Layer 4 of a small transformer language model trained on English Wikipedia (17 layers, counted from 0, width 128).
Take only the direct path to the model's output, skipping the later layers: a vector added to the residual stream pushes a token's score in proportion to its dot product with that token's output vector.

Output vectors of the tokens that the questions are about. A number n stands for n times 0.016.
"able": 22 3 -6 -13 -43 34 18 -18 9 -32 3 0 -1 -26 -28 -12 -9 42 -9 8 -16 8 11 9 18 39 1 -9 -33 13 40 -5 12 -29 -10 -6 64 -11 45 -14 3 32 17 27 -5 19 -2 -26 -42 31 32 -8 14 0 -61 -33 -4 16 -27 1 12 -10 18 -28 33 -51 -17 22 30 -55 21 -33 5 13 -9 -4 -14 13 -2 -32 36 16 6 -27 -13 -6 -10 25 38 20 22 -20 26 -26 2 -19 -56 34 4 40 58 -10 -27 20 -57 46 35 -1 27 32 -25 39 5 -25 -1 4 -18 -12 30 2 -42 32 -13 8 -19 -24 -62 -59
"\"": -1 34 7 -10 -19 32 -18 5 3 -8 -4 -16 -31 -22 33 -44 10 -14 1 -1 30 30 -54 -48 19 -2 -22 0 -9 -10 -54 13 9 15 13 39 12 10 -39 -7 8 -10 6 11 20 8 -49 8 -26 40 -28 -1 23 -2 51 -11 -20 42 -25 -7 -51 -31 -4 -20 12 -15 33 22 -28 -76 -45 -14 36 -30 -11 34 -39 4 -13 12 -22 37 21 -14 -7 -22 45 -5 64 -47 -1 49 14 -11 24 37 24 52 12 7 -36 13 -5 7 33 -38 47 -1 -6 40 -34 14 57 -22 29 -9 -12 14 44 -3 15 -59 6 27 -25 -2 -51 9
"ened": 68 -1 1 -45 -12 37 46 -1 -5 -23 -12 -40 -4 -9 29 45 -71 -3 26 41 18 25 -2 31 20 4 30 -8 32 -10 20 -16 -49 9 -42 12 55 -11 34 8 -13 -22 13 39 21 13 -35 14 -17 -28 29 8 -26 0 -26 -7 -22 3 -14 15 -16 -11 28 -27 -17 -53 -27 17 14 -23 14 18 -24 -30 13 6 17 22 -52 -20 33 42 15 32 -23 -11 -22 -30 41 19 25 25 0 -26 -23 15 -8 24 -29 56 9 -37 -27 -1 -10 2 42 -2 -62 10 -9 49 17 -11 -63 3 4 -17 20 9 48 -12 -15 -42 11 -39 -14 -36
"ber": -20 15 -13 0 23 19 8 17 -11 15 13 -14 -7 -33 21 -2 -49 31 10 -28 10 -11 3 -29 19 41 9 -7 37 18 21 35 -19 67 1 -12 34 -22 -32 50 -22 -12 23 4 -8 17 8 -6 -41 44 -36 -9 -1 29 -11 0 3 -7 -32 1 -14 -13 -17 -21 -31 -20 24 40 28 -4 -38 -34 12 -6 2 17 -10 0 -6 11 -20 3 0 -1 -42 22 27 -35 -31 27 -17 -17 -14 5 -51 31 1 -20 -1 -24 -1 -8 10 -18 -21 -28 -14 -6 17 -29 3 14 -20 13 5 14 36 -22 27 3 39 -21 39 -11 64 13 -18 4
" are": 10 -14 -15 -31 18 2 30 7 -14 12 -13 7 -13 -9 33 5 17 -38 22 20 -13 -21 -15 19 -42 -10 34 6 -1 -42 -24 34 -31 -23 21 -21 55 -46 28 -36 22 19 -6 -18 -41 -1 10 33 -23 0 6 0 32 -42 -7 -9 -10 15 11 -2 14 0 -11 32 3 7 34 8 -1 -26 -18 10 -1 28 -12 -6 35 -23 10 16 1 9 -8 14 -17 -16 -14 -21 11 -3 -26 38 2 17 3 -7 11 -13 1 -18 23 29 5 -2 -20 -50 37 -11 32 8 -3 -3 41 -23 23 -15 0 14 9 -5 -9 -2 -14 0 -31 2 5 -6
"=": 13 12 11 7 -19 27 51 38 -48 -6 12 16 -8 -12 23 -21 -34 -8 10 22 -13 15 -22 -18 -41 11 37 22 -27 18 -10 39 -21 -33 -5 -10 21 31 -39 5 -24 -10 -5 -60 -25 -6 -13 3 5 -17 -33 -31 9 -17 -1 27 11 -26 26 15 -45 -9 13 -7 4 -24 26 -24 -39 -14 -30 -37 8 -13 16 19 -37 3 19 18 -14 15 -30 -14 16 14 -22 -10 -3 -26 -28 11 -10 -9 5 2 15 42 47 37 -18 -2 2 16 26 -31 -18 19 18 24 17 -11 32 -10 32 69 -18 13 22 2 -26 -8 -9 12 17 69 10 -6
"oma": 5 -6 4 -19 -3 -40 -16 6 -12 15 8 -4 -12 -48 27 -6 -39 -5 23 -31 2 -7 23 -4 2 -2 17 7 -16 2 -25 -30 5 11 3 -13 68 27 22 23 10 22 3 23 -1 13 -9 -8 -46 9 -10 4 23 27 2 -13 -9 -21 -17 -34 -47 32 -35 43 8 -38 59 -24 11 2 31 9 17 23 18 4 -32 3 12 -9 0 -7 9 -17 35 -19 9 -30 -64 38 48 21 0 -53 -35 -20 -26 17 2 -42 22 6 1 -39 28 11 10 -43 29 19 -1 39 14 16 -6 24 35 -15 -33 -1 24 -10 -12 20 -27 20 5 -19
"gov": 6 -17 -2 51 20 24 -15 -19 65 4 -4 27 -33 -2 -4 -24 -28 4 -47 -21 23 11 -36 -35 -1 46 30 19 9 -9 -43 -15 -3 -5 35 -52 80 -26 26 -13 -43 -15 23 16 5 19 -7 -23 -8 -38 -24 -31 -3 20 42 2 -7 -24 -9 22 15 -25 -8 10 40 -64 -12 -1 -54 -32 39 17 43 -59 6 7 16 32 -39 -4 -15 -3 -3 7 -11 -10 14 17 -4 33 -6 33 -7 -25 -27 -32 -49 -15 -33 -32 -5 -38 -51 -45 34 12 35 -21 19 14 30 36 -7 23 -37 55 14 2 36 11 64 3 25 -11 13 54 17 18
"к": 53 13 36 28 -5 33 -6 -11 -12 -37 2 -28 -9 -36 6 40 -72 -13 -23 -27 34 20 -4 7 31 32 -10 18 -6 -18 -43 20 16 20 6 -2 54 14 32 17 -15 16 26 -2 28 23 -27 0 -50 -18 -23 17 -4 -7 26 -29 -3 0 -8 27 28 4 -27 9 4 -39 42 -25 -20 -30 13 -16 5 -36 19 -16 19 -14 -22 -15 30 -14 13 -4 9 -23 -23 -34 -16 57 -3 13 -21 0 -10 13 -12 9 -11 -9 6 8 -46 -36 -16 21 -28 -52 -13 51 -24 16 28 -15 -2 0 39 -9 30 11 39 -10 4 -3 -11 -5 27 -4
" back": -1 5 -12 5 15 -3 6 -8 -34 26 -6 -8 -10 18 3 14 -4 -3 -10 1 -10 -2 15 -26 8 -5 49 -13 5 2 25 -16 26 17 -28 -28 31 0 12 -5 -5 -35 3 -2 18 2 -14 18 -21 25 12 -23 -28 -7 5 30 -1 -4 -34 22 -9 14 6 14 -5 3 14 26 -25 -19 -18 20 8 33 10 27 31 6 -2 -17 12 -19 26 -15 12 -9 17 5 5 16 0 -5 13 1 -17 -39 8 12 -9 6 -26 -24 -19 -25 -14 14 17 -24 -28 30 -59 0 -7 -7 27 -16 16 -33 40 -2 9 1 30 -35 26 -21 -4 -15
"ordin": 61 22 50 -9 20 38 14 16 -13 27 66 -11 45 -44 -17 -9 -46 -23 -7 26 -16 19 50 -4 23 21 6 -6 6 -35 -17 -21 11 20 -14 -39 59 61 11 -7 -25 -20 8 -30 50 20 -31 3 -11 14 -11 -17 -19 8 43 -11 -4 -20 17 14 -6 -29 3 -4 84 -25 28 -43 -14 -66 10 9 45 -23 29 7 -17 5 -26 -46 -16 29 -22 13 -48 -36 11 26 -16 54 -11 -2 -20 -13 -3 -32 -39 29 -34 10 27 -11 -56 -6 2 -35 -21 -37 9 29 21 49 12 8 -30 25 19 -24 13 5 18 -43 6 -11 -9 -32 -16 -21
" fought": 44 -10 2 18 7 6 34 32 2 -6 -17 -13 0 -10 18 21 -24 39 42 -2 58 -5 -13 -4 13 37 31 -23 29 3 -47 -10 -62 -32 2 23 63 5 59 8 -14 -40 20 -3 -34 14 -21 6 -6 4 -1 -21 6 2 32 -13 -31 -27 -12 4 13 7 -16 -34 17 -22 17 10 -41 -19 -9 3 57 -26 23 -21 13 -12 -22 2 -29 2 32 23 -4 -19 -27 -41 23 24 -15 7 -23 -47 -47 -51 22 3 -16 -2 20 0 -48 -31 -20 16 20 -30 8 13 6 28 0 11 -16 -7 13 -12 57 7 -2 32 17 -15 8 -13 6 -11
"rial": 52 11 30 -33 -26 42 39 -9 2 20 -6 -2 36 3 48 12 -37 -34 -14 -30 10 -21 5 -39 41 13 -24 -25 18 -6 10 -48 38 -52 36 24 95 19 51 40 -19 -13 -21 19 -13 17 9 14 -67 35 -12 -37 36 -30 -59 -32 -14 -21 -37 1 47 28 -50 42 18 -8 30 -3 -7 4 21 -11 48 -27 3 -47 -28 9 20 16 -24 48 57 -11 -59 -3 -70 -11 -7 15 3 -35 2 -20 -17 8 -4 21 2 -4 22 27 -31 -22 28 30 -7 -19 5 4 -6 49 50 -18 -35 -8 -12 -31 8 7 -50 -33 -1 10 25 11 -26 -21
"ased": 13 -9 24 -24 54 31 65 -5 -55 4 0 -25 -4 -18 5 52 -46 -7 -3 -10 16 9 29 -23 -17 48 -9 -41 -1 -30 32 -21 -59 -15 9 -4 71 38 31 -34 -76 31 -17 23 -2 14 -49 11 -16 14 17 23 32 -19 -20 -12 -3 -18 7 1 13 3 15 9 -3 -54 -3 19 -6 -2 22 36 -8 10 51 7 -47 -1 -11 -20 2 -6 30 26 -25 19 -33 -57 9 37 -4 58 1 -5 -27 -1 19 -14 -24 7 -27 7 -27 39 -17 36 56 -9 -12 10 -49 62 32 -11 6 9 34 -12 40 12 -35 -25 -16 -35 11 -31 -62 -36
" sand": 37 -50 -29 1 -22 8 12 24 -9 7 2 -2 27 -13 15 14 -28 10 -11 -23 18 4 11 -36 26 0 12 -16 7 6 -50 -29 -14 23 -31 18 63 -10 25 22 -8 10 -34 13 20 9 -1 4 -17 10 -26 -31 9 9 11 8 -2 9 -30 -33 10 -8 -10 -11 1 -28 23 6 -4 22 0 20 24 -17 -25 -8 14 24 -31 14 46 27 -8 -5 0 14 -13 -11 24 15 -8 -24 -23 21 0 -27 7 6 -12 -6 27 -15 -30 -8 -12 -4 42 8 8 10 14 30 7 -8 -11 -21 11 -13 -2 5 21 -33 44 -32 15 -20 -2 -14
"iat": 22 -4 27 -2 41 -6 -20 -3 -20 10 27 5 -14 -1 -2 42 -68 2 9 -29 -5 -15 30 25 42 5 27 11 9 6 -18 -19 27 5 3 -15 66 52 2 49 15 9 -11 -26 27 22 11 19 -23 -10 13 19 -28 16 -21 -21 -8 -25 -39 -45 -8 -47 5 12 -34 -56 27 11 -18 -41 -3 -9 26 -14 3 -6 24 37 -15 -40 -37 11 -23 -6 1 24 -4 4 -13 40 -12 -11 -2 -15 23 35 -48 1 -53 14 -15 -22 -24 -53 -5 -2 -17 -7 -32 37 1 12 -5 17 11 10 16 -40 55 10 26 10 22 -1 -16 20 25 -16
" observed": 58 -2 34 9 21 -12 35 -13 -10 -41 -6 -5 -13 -33 43 9 -43 33 8 -25 50 -13 -18 -4 8 -6 27 4 27 2 1 -26 -12 -10 -1 1 58 5 2 6 -27 -5 9 -14 11 5 -12 9 1 19 -10 -10 30 -33 2 -8 -18 -25 -2 -13 1 -18 22 32 -7 -17 -2 11 -12 11 26 -10 19 13 -16 -49 35 54 -22 19 -11 -22 -1 11 -10 1 -54 6 16 27 -14 7 19 -17 -35 -16 -24 -4 -10 2 30 20 -20 -6 -20 -13 49 -29 -18 12 -17 20 3 -10 3 -6 -5 -5 27 2 8 -56 13 1 39 -15 -4 -22
"bec": 16 8 32 -1 -10 38 -7 4 -14 -14 56 -4 -5 15 21 36 -50 3 -31 16 8 34 8 -8 4 -14 41 -13 -24 12 -46 39 28 16 -18 0 52 -7 63 1 -13 -1 -1 31 3 24 8 18 -16 2 -39 -18 -27 36 15 -28 -2 -18 12 12 0 7 42 18 20 -50 6 6 -54 -23 -1 -18 35 9 -19 0 -1 13 -43 25 -5 24 -15 29 -39 -10 -22 -41 -22 3 5 -1 -21 -42 -27 11 27 -1 -20 -42 41 -33 -28 -43 -48 -29 74 -5 15 -12 -49 27 23 -18 -12 6 18 61 -7 2 7 -45 -11 -21 35 -36 35 1
"oki": 18 -27 19 -14 31 -28 13 -17 31 46 23 -7 39 2 -4 -6 -66 16 16 25 -9 -3 19 -49 5 35 27 -8 -2 -39 8 -22 -2 6 -13 10 27 -21 48 17 1 24 12 0 28 20 -17 10 -34 3 -2 -4 -11 19 17 -29 -9 -11 -13 -18 19 20 -64 10 21 -41 -8 -31 -73 -36 11 -6 8 14 53 34 -32 -2 -14 -53 1 28 7 -1 -10 -13 -34 -55 -29 -2 -51 41 -9 -9 -36 13 9 -30 24 6 55 24 -55 -35 33 -5 -1 -34 -16 44 -18 29 12 0 25 33 29 10 30 9 1 -19 1 17 16 -7 57 -43

Each question shows what one neuron of this layer's MLP adds at an activation of 1. A number n stands for n times 0.0077.

n344: 0 -21 17 30 22 20 9 28 3 -25 15 25 27 10 -31 -28 5 -16 -6 -28 -20 -23 26 -8 -29 27 5 27 -13 -26 -5 -2 -45 -13 -9 30 -17 -35 14 -5 12 6 -26 -64 -1 -27 26 -19 -22 -16 -4 17 -26 4 -22 -18 6 -3 5 -1 7 -16 4 5 34 -32 23 18 21 3 -3 -6 -4 27 19 38 -7 14 8 33 -30 -56 7 -29 -18 -10 -14 15 -1 -16 34 -20 -25 10 -4 -11 -32 16 25 3 -14 20 27 -17 8 9 36 -2 23 -23 16 -10 10 12 -13 -3 23 -19 31 -2 39 -10 13 -13 25 -10 3 27
Pushed down most: "ened"

n234: 0 10 -3 -27 2 24 37 25 4 15 3 -29 4 17 23 -8 -5 30 -12 26 0 20 21 32 25 -6 -7 -11 10 -22 17 11 -37 15 12 -20 -6 4 -14 -4 16 1 4 -14 17 34 17 -15 -17 -21 -11 -22 -33 -2 -14 6 -15 -11 -28 10 -22 32 20 8 4 -13 28 -7 -13 3 -8 1 -12 -19 22 20 0 -7 -23 17 -15 7 -3 10 -24 19 19 -7 -15 -7 14 7 -19 -6 3 18 -1 -15 2 16 -16 -9 -31 2 9 -3 28 11 -9 -22 5 -10 -26 -26 12 -29 -19 -8 11 26 -7 -4 -34 32 -14 26 14 -6
Pushed down most: " observed"

n270: 2 -25 16 -19 2 2 9 -6 -24 -3 -16 9 11 19 1 -29 47 -4 0 9 -10 4 -7 7 7 -39 11 -8 -15 -12 -35 25 26 1 13 3 19 -10 3 19 6 32 -3 -45 3 -5 36 -34 -8 -1 -3 13 29 -43 -1 30 -5 -11 29 -9 9 28 -26 -10 -3 -9 -10 -3 30 -20 4 30 1 6 32 25 -9 23 8 -9 -17 -9 -19 33 15 2 -16 -5 3 -7 -26 4 9 30 22 -33 21 8 7 -9 -7 -17 35 2 -5 -17 1 18 4 -17 -21 -5 9 27 26 -3 -3 -21 -32 -15 10 -5 14 -19 21 -36 9 5
Pushed up most: " are"

n36: 43 2 20 14 27 8 16 -4 -42 7 -29 -13 -3 -4 -14 -18 -6 18 -19 -16 -15 2 -1 -16 -7 8 -7 -14 -5 -12 11 2 -6 -38 -4 -2 -8 -10 -3 29 8 -10 5 -20 49 -47 7 -2 -11 16 9 25 -15 10 41 21 0 1 -31 4 -53 -23 -6 7 14 -19 34 -5 22 37 22 38 12 18 -22 6 31 18 -17 -2 -27 -35 12 -7 7 14 -24 26 23 4 24 -4 -23 -1 28 -29 5 12 -5 -24 8 -4 -8 -9 16 2 -4 -20 -22 6 -26 -58 26 27 -9 -35 24 -25 -26 21 -25 17 12 -16 10 13 -1 -22
Which two tokens does it push up most, strongest first? " back", " observed"

n484: 13 4 8 21 -10 9 2 -10 24 -14 3 17 15 -10 8 -12 2 21 3 17 -17 -7 -8 32 -10 -33 -6 13 16 -3 -5 -11 4 38 -29 3 10 -6 -15 15 1 -26 -18 1 9 -11 -21 14 14 10 -39 -37 -33 -24 -23 6 8 7 7 -38 -10 -3 52 2 -3 -11 1 10 -27 -9 23 6 2 0 15 -18 -1 -9 -2 -18 24 -20 3 -23 14 -9 2 25 -3 -10 9 -1 4 2 -12 3 -31 2 0 6 -3 -6 19 0 -25 -10 3 -15 3 34 7 14 10 -31 23 -4 33 27 7 14 -4 11 -18 39 10 10 14 25
Pushed up most: " observed"

n159: -15 -21 15 -1 27 -17 10 13 -9 12 1 6 -1 -1 -23 -3 -19 15 16 20 10 17 -7 -19 19 8 -19 9 -13 -14 15 2 -15 18 -11 10 -42 7 10 -16 13 -28 5 20 26 -3 -11 4 15 5 19 -6 -12 -2 0 -7 -11 -22 -7 1 9 -6 -25 -31 11 1 -8 3 50 0 -15 -14 -10 2 -5 18 11 16 -23 -13 -30 -15 6 3 -17 9 11 -7 21 -10 -6 14 14 -13 -4 26 23 5 -8 5 4 -32 -32 -4 -15 21 12 -19 -23 44 13 -3 3 5 -4 -24 -3 -20 15 -22 9 -21 11 -11 5 24 0 19
Pushed up most: "ened"

n506: -10 -15 -18 -30 -4 -4 5 9 21 -6 -14 -19 -19 7 24 -19 10 -1 2 10 6 -16 -20 -3 -12 -42 14 -43 6 4 -27 7 10 4 31 -8 -10 -23 38 -20 18 0 5 -2 7 11 12 22 -29 -1 0 11 -2 -15 13 -17 8 32 8 -16 -6 17 21 4 -24 7 -7 1 -6 -2 11 -6 -35 -30 42 7 -4 26 -27 6 8 -23 11 3 -21 2 18 -37 15 -7 4 -19 -29 21 -17 1 8 -11 30 18 2 11 -14 10 -16 -20 4 31 22 -28 -8 -15 10 6 13 18 -14 18 -9 20 25 16 -12 16 17 -2 -7 5
Pushed down most: "ordin"

n241: -7 -7 1 -2 17 34 -1 25 27 4 -6 17 -12 6 38 -14 20 13 -35 -74 26 -48 -7 -13 -6 -21 25 -1 19 -28 18 -36 -46 -8 24 6 -25 -6 28 -31 27 13 -10 1 18 -26 -5 -4 20 -3 -16 -21 -30 10 -25 1 1 -6 42 16 -28 -4 -25 37 4 3 45 26 -15 6 41 -32 -23 -9 22 -11 -23 -28 40 -13 -7 -11 13 -34 40 35 29 5 5 -6 -23 -6 -5 8 -11 5 -25 1 27 -1 34 4 29 -13 10 1 34 20 8 7 31 2 -13 -1 -27 1 -18 15 -18 -16 21 -1 -3 -5 -10 -13 -14 -13
Which three tokens does it push up most, strongest first? "oma", "gov", " are"

n452: -13 -9 18 -28 -24 7 -28 11 0 16 -1 -12 -30 -36 -7 19 -8 -1 1 6 -9 -32 -9 2 -18 -1 5 -18 -10 8 18 1 18 -24 -14 17 37 12 24 29 5 3 -2 35 -5 22 15 -29 7 21 2 -8 -9 16 -19 -7 9 -26 9 7 -4 11 -14 8 4 30 -21 48 23 -35 26 -16 9 -7 12 -6 -13 20 3 -45 2 14 -44 14 5 -13 -22 4 18 -8 6 -17 32 2 -3 -14 6 -4 18 -22 -3 3 5 0 2 2 -30 -9 -4 46 -26 -5 -10 7 23 6 17 -34 6 -21 -10 -3 -11 42 3 -7 -13 -15
Pushed up most: "able"

n21: 32 13 6 26 3 0 -27 -10 -23 -22 41 -2 -29 5 -15 17 23 30 9 0 -30 -3 -12 -17 -1 14 -9 2 9 -14 27 -11 -7 -28 -1 14 -4 -4 -8 6 3 -18 5 -25 2 4 15 16 25 2 6 -11 -10 31 18 -10 -31 -18 -27 -16 -10 -15 7 -8 -2 43 26 -20 -10 -7 17 7 6 -14 0 12 -14 -13 -14 6 -8 -10 24 -12 -2 1 -12 -7 16 -10 -25 17 -10 -9 -9 -20 8 2 17 2 11 -33 9 16 -25 -14 5 12 -10 18 -7 11 -1 -16 19 2 -29 -6 68 0 1 9 -3 -32 25 -22 23 -15
Pushed down most: "oma"

n330: 10 0 17 -9 19 -6 1 -9 12 4 -13 8 36 11 -6 12 -27 22 -21 -1 -12 -7 22 -10 13 -2 33 -22 5 1 -1 4 -16 -13 20 -9 18 17 -9 18 8 19 1 23 -16 -9 -2 -39 -3 -6 -17 24 -11 26 -13 -9 -10 1 25 16 4 -8 -10 6 4 18 -2 -3 27 -29 1 2 13 -7 -1 -4 43 -8 -14 6 21 -15 -27 17 -2 -14 -24 -8 19 -32 -18 15 8 0 -6 7 37 -3 8 0 -7 -2 -12 -24 -17 -15 0 12 15 58 27 -11 1 -4 3 25 -25 4 4 8 8 -8 11 9 32 -7 -34 -14
Pushed down most: "oma"

n476: 25 -5 -30 15 -19 2 -1 9 -36 15 17 7 -32 17 21 6 -5 -17 6 -7 6 30 -11 -16 5 4 9 2 49 4 9 -11 -5 0 1 28 2 22 -21 3 2 -19 -10 -12 2 14 21 6 5 32 -28 -23 -45 -3 26 16 -28 2 18 4 -33 21 -25 16 -17 -1 8 2 -8 -37 19 -17 6 13 1 -4 1 18 -37 -29 -5 11 -15 1 -27 35 19 -7 37 -44 19 1 23 8 -24 -17 10 2 -7 13 -8 -37 13 -2 -39 -25 -13 2 -12 4 49 -32 17 34 15 31 21 30 -3 -39 -9 8 -5 26 -4 1 18 6
Which two tokens does it push up most, strongest first? "=", "\""

n197: -8 3 45 2 14 -13 11 27 -15 -1 7 25 5 -24 -18 11 -25 -19 -10 13 -11 -16 -3 -20 11 2 -17 -2 10 -10 16 34 1 8 15 -16 -14 15 13 -21 10 6 9 -3 26 -2 5 1 -11 19 -12 5 -15 3 6 -17 12 -24 -57 14 1 9 -9 -17 -21 13 -1 4 -1 14 -5 19 -6 26 -14 44 24 10 -19 -3 9 -19 10 3 1 -20 -7 -18 6 11 34 11 -3 -9 8 -32 -15 -18 -10 -12 21 -9 10 -21 -7 23 -5 8 -14 -6 10 3 -16 11 5 15 -26 -11 25 -29 6 6 -3 8 14 9 22 12
Pushed down most: "\""

n191: -33 32 -27 -24 16 20 13 -51 9 -23 -24 -2 -5 19 34 -7 -5 -5 39 -18 17 -30 0 -8 13 -7 32 -7 -21 -3 6 -3 3 0 -4 -11 -28 21 3 -10 25 -34 -3 -24 6 -37 -37 6 -17 28 -24 -11 -7 -26 -2 -2 -25 -7 5 -6 3 -10 21 -14 -35 13 7 -7 17 2 -5 -7 24 -12 -8 7 23 9 25 7 23 -4 8 -30 16 -11 25 5 -6 8 -34 36 28 -14 -16 9 25 -33 -8 -2 4 22 -8 -15 19 -9 21 17 5 18 4 -10 -18 5 27 9 -7 3 17 23 16 -1 -4 2 17 -8 8 36
Pushed up most: "\""

n72: 5 -12 14 -1 0 -21 -15 -12 -34 -4 4 5 17 -9 -2 -5 -4 -4 3 32 -20 21 -12 -20 20 -23 1 13 -6 15 3 26 -8 -10 -19 19 -16 28 6 -6 -16 -17 4 34 -9 15 -9 -23 24 50 19 -4 -4 -7 -31 -1 8 -8 4 1 -45 -18 19 20 -8 9 21 -11 -6 -8 25 16 19 -14 3 14 20 4 6 5 -15 8 -24 -28 -14 12 -4 9 31 -1 -21 -1 -4 -1 2 -16 4 -7 16 16 23 -29 -13 -9 4 -7 -35 -17 32 -36 10 11 -5 -6 -18 7 10 -6 -3 -1 11 -4 -20 5 9 3 13 4
Which three tokens does it push up most, strongest first? "ordin", "=", "bec"

n5: -3 7 -9 12 -15 15 -23 0 13 2 0 9 -4 -1 -6 -8 16 -15 -14 -1 0 3 7 3 -6 -6 6 6 23 24 19 -20 4 -31 36 1 14 8 -6 0 9 -13 -11 8 -1 28 -1 0 9 25 -29 3 5 -8 21 -12 -7 -13 14 -38 7 27 -3 -17 11 3 -2 7 -2 7 15 -17 -17 21 10 0 9 12 7 7 -17 17 -17 -19 -24 23 -10 21 -32 -2 21 -13 -48 8 15 -20 -29 -4 -6 6 11 14 -4 7 14 -5 -5 -3 9 -29 3 25 22 33 14 -24 12 -4 10 -5 -9 -2 12 -10 1 9 -41 -7
Pushed up most: "rial"

n384: 1 -4 22 -3 -22 18 -13 -10 22 -10 9 -2 16 42 -22 5 -7 10 7 0 -3 -10 -22 12 9 4 -9 -12 -6 8 -27 -11 -5 -4 22 -25 0 -12 12 1 8 1 10 33 12 -13 -33 21 0 36 -20 29 -11 17 -2 34 -10 18 12 7 -34 -4 -10 18 12 -3 -5 0 7 -5 -3 18 -4 -27 -1 -4 -41 -38 1 -16 -23 -13 17 1 -5 10 -4 -22 18 -9 -1 21 0 7 21 12 -7 -14 1 -29 29 27 -5 -1 0 0 21 -2 -13 23 -5 13 -19 -29 19 4 -9 -3 31 3 0 -1 -11 10 -29 11 9 -14
Pushed up most: "\""

n324: -7 -10 -1 9 -8 14 -23 6 -24 -14 -11 -25 17 -1 -24 2 -7 14 19 0 -4 8 -9 0 8 27 -25 14 7 12 4 -7 6 16 -23 -10 6 0 -11 -6 20 12 5 23 42 8 8 20 0 -21 3 -26 2 8 -3 5 4 1 -8 50 11 -33 3 9 -9 -1 -9 5 9 5 2 5 19 19 2 -23 15 -24 22 -5 6 14 -2 14 0 11 -4 6 1 -11 0 2 26 1 -13 8 5 -16 4 9 11 0 -4 7 -16 15 -17 16 -14 -2 -31 4 -22 0 -5 13 -28 -21 6 -1 -5 -2 -13 -15 12 -6 -10 -12
Which three tokens does it push up most, strongest first? "able", "ened", " back"

n505: 2 3 -3 19 6 -25 27 13 -22 25 -15 1 -14 -3 19 3 -15 -13 6 -14 -16 18 -3 9 -18 27 -3 -17 -1 -48 -7 15 -15 6 -2 -16 -4 6 23 5 -1 -6 8 -3 23 -30 -43 -11 -31 13 2 -18 -5 -18 5 -9 -11 30 13 16 -14 -13 15 -21 16 -6 10 -17 -20 -3 3 6 -25 4 23 3 28 -28 -4 -18 -16 14 26 1 -13 4 29 17 -8 -19 -4 4 25 -5 17 -2 36 3 30 -37 -12 -24 3 -5 19 -16 -3 6 -1 25 -8 36 33 -35 -12 6 7 12 -5 9 17 27 17 -4 -28 17 -18 -3
Pushed down most: " observed"

n456: 12 -16 6 22 -11 -10 -9 -18 -10 33 24 19 -5 18 4 5 -23 4 12 -19 -5 -6 38 -35 -11 19 -9 5 -4 -3 4 -21 -9 23 0 -26 19 -12 20 -4 0 -3 0 24 5 17 -17 -13 -6 -4 -5 -25 -2 0 3 -30 -7 -19 -2 -9 4 19 -11 -25 22 -8 10 -4 -17 -25 47 8 -1 -12 17 12 2 0 -29 -18 9 -4 7 -5 15 -4 26 15 -10 -28 -13 -15 -8 31 -28 6 26 0 -7 26 9 -24 -14 16 -12 -2 -12 5 -1 12 9 20 21 2 -8 6 -11 33 -29 -18 7 -24 4 14 -21 8 -10 -1
Which three tokens does it push up most, strongest first? "oki", "ordin", "gov"

n356: 6 -33 20 -14 -13 22 -12 4 0 -9 -12 -3 23 19 -6 -2 1 -13 8 1 3 -21 2 14 -17 -16 -12 -17 -15 9 1 -22 23 20 -1 3 29 -19 -23 -16 -16 12 34 -16 2 40 -25 44 8 5 -1 19 3 6 -20 -1 5 15 6 -14 -32 -1 -7 -13 23 -24 8 -8 -11 -17 1 -14 18 13 -23 -26 16 27 -16 -7 8 13 -26 -21 -2 28 -3 -2 -30 -13 15 -17 -21 28 6 3 21 -12 -29 6 3 -2 20 -8 -1 -25 -19 11 1 -9 14 4 16 25 12 -10 16 11 10 18 7 20 -12 29 -12 -2 -8 -34
Which two tokens does it push up most, strongest first? "iat", "ordin"

n0: 7 17 25 -8 -20 -11 -2 3 -15 7 7 3 21 19 16 5 28 -31 -2 24 -3 4 -15 -7 -15 4 -13 0 3 25 -26 8 -14 31 15 1 -12 -10 -30 0 39 -5 -26 -1 0 6 31 -6 6 -23 -23 -2 10 -24 5 11 -5 -18 8 -13 -18 20 -6 -19 12 21 -4 -10 2 -8 -4 27 8 2 -3 -13 0 3 -26 1 -26 3 -6 -25 -18 0 26 -4 8 -4 -7 7 20 -2 9 8 8 -7 -5 21 -18 -26 18 -6 -32 21 -5 8 17 -4 9 8 -3 5 19 -9 -14 -11 3 -12 9 -6 -29 8 19 1 -2 -16
Which three tokens does it push up most, strongest first? "\"", "=", " are"

n136: -17 9 26 -6 -21 9 -3 -16 -14 7 0 4 -35 -2 -17 -10 5 2 -11 19 -10 -16 -23 -15 18 3 -12 18 15 -2 -11 14 -7 -6 -4 17 5 1 19 -3 18 13 -3 2 16 9 0 0 10 -2 -26 20 9 15 -10 -23 6 1 -8 0 -6 -19 5 -9 29 -26 9 -1 2 5 -9 11 -2 -1 -21 16 6 24 -4 6 -24 -17 10 24 -2 -9 11 21 1 5 -17 21 -7 -4 7 21 4 -10 28 31 -2 -28 -3 -16 -7 34 -6 -6 -7 -27 -27 -17 -1 10 -15 0 -7 0 -8 -13 -4 -5 -5 -2 6 -15 27 36
Which three tokens does it push up most, strongest first? "bec", "\"", "gov"

n504: 15 5 28 -25 -3 23 6 1 -1 17 0 -7 1 -9 -9 -1 11 -5 -6 26 39 -10 1 -2 25 1 2 15 -24 -9 -19 27 5 17 -9 -31 -3 1 12 -18 6 8 6 13 34 -8 -14 16 10 9 34 -7 0 -21 -24 -18 7 5 -9 19 22 10 -15 -21 3 13 0 -4 -9 23 7 21 2 -13 -3 26 -9 6 -2 -11 -3 -19 3 -15 16 8 -10 -4 13 6 8 -7 -2 -2 -43 -3 -10 -9 -3 -25 6 10 -28 -14 -20 -10 8 24 -20 -1 -16 11 -9 9 18 -26 40 -13 4 -35 18 -18 -18 -5 -16 21 -15 22
Pushed up most: "к"

n357: -10 -4 24 1 -18 26 1 10 24 -26 -19 -11 17 10 15 -26 -5 -2 -3 16 12 -8 17 3 2 28 -21 13 10 -25 -28 6 -3 4 -19 -11 -31 23 5 19 6 37 6 7 -27 -37 -11 -11 -6 16 -19 -3 -9 -8 15 27 -7 3 1 17 -5 16 21 8 -10 13 -20 1 22 -40 2 6 -27 15 -5 17 -17 12 -11 -5 -2 -2 -24 -54 8 24 -14 -18 17 -1 10 22 -15 28 -4 -17 26 4 13 5 7 -9 21 -7 32 -26 22 19 2 1 -29 21 -11 3 22 -8 27 -12 -7 -12 -21 14 15 -11 9 -7 -33 4
Pushed up most: "\""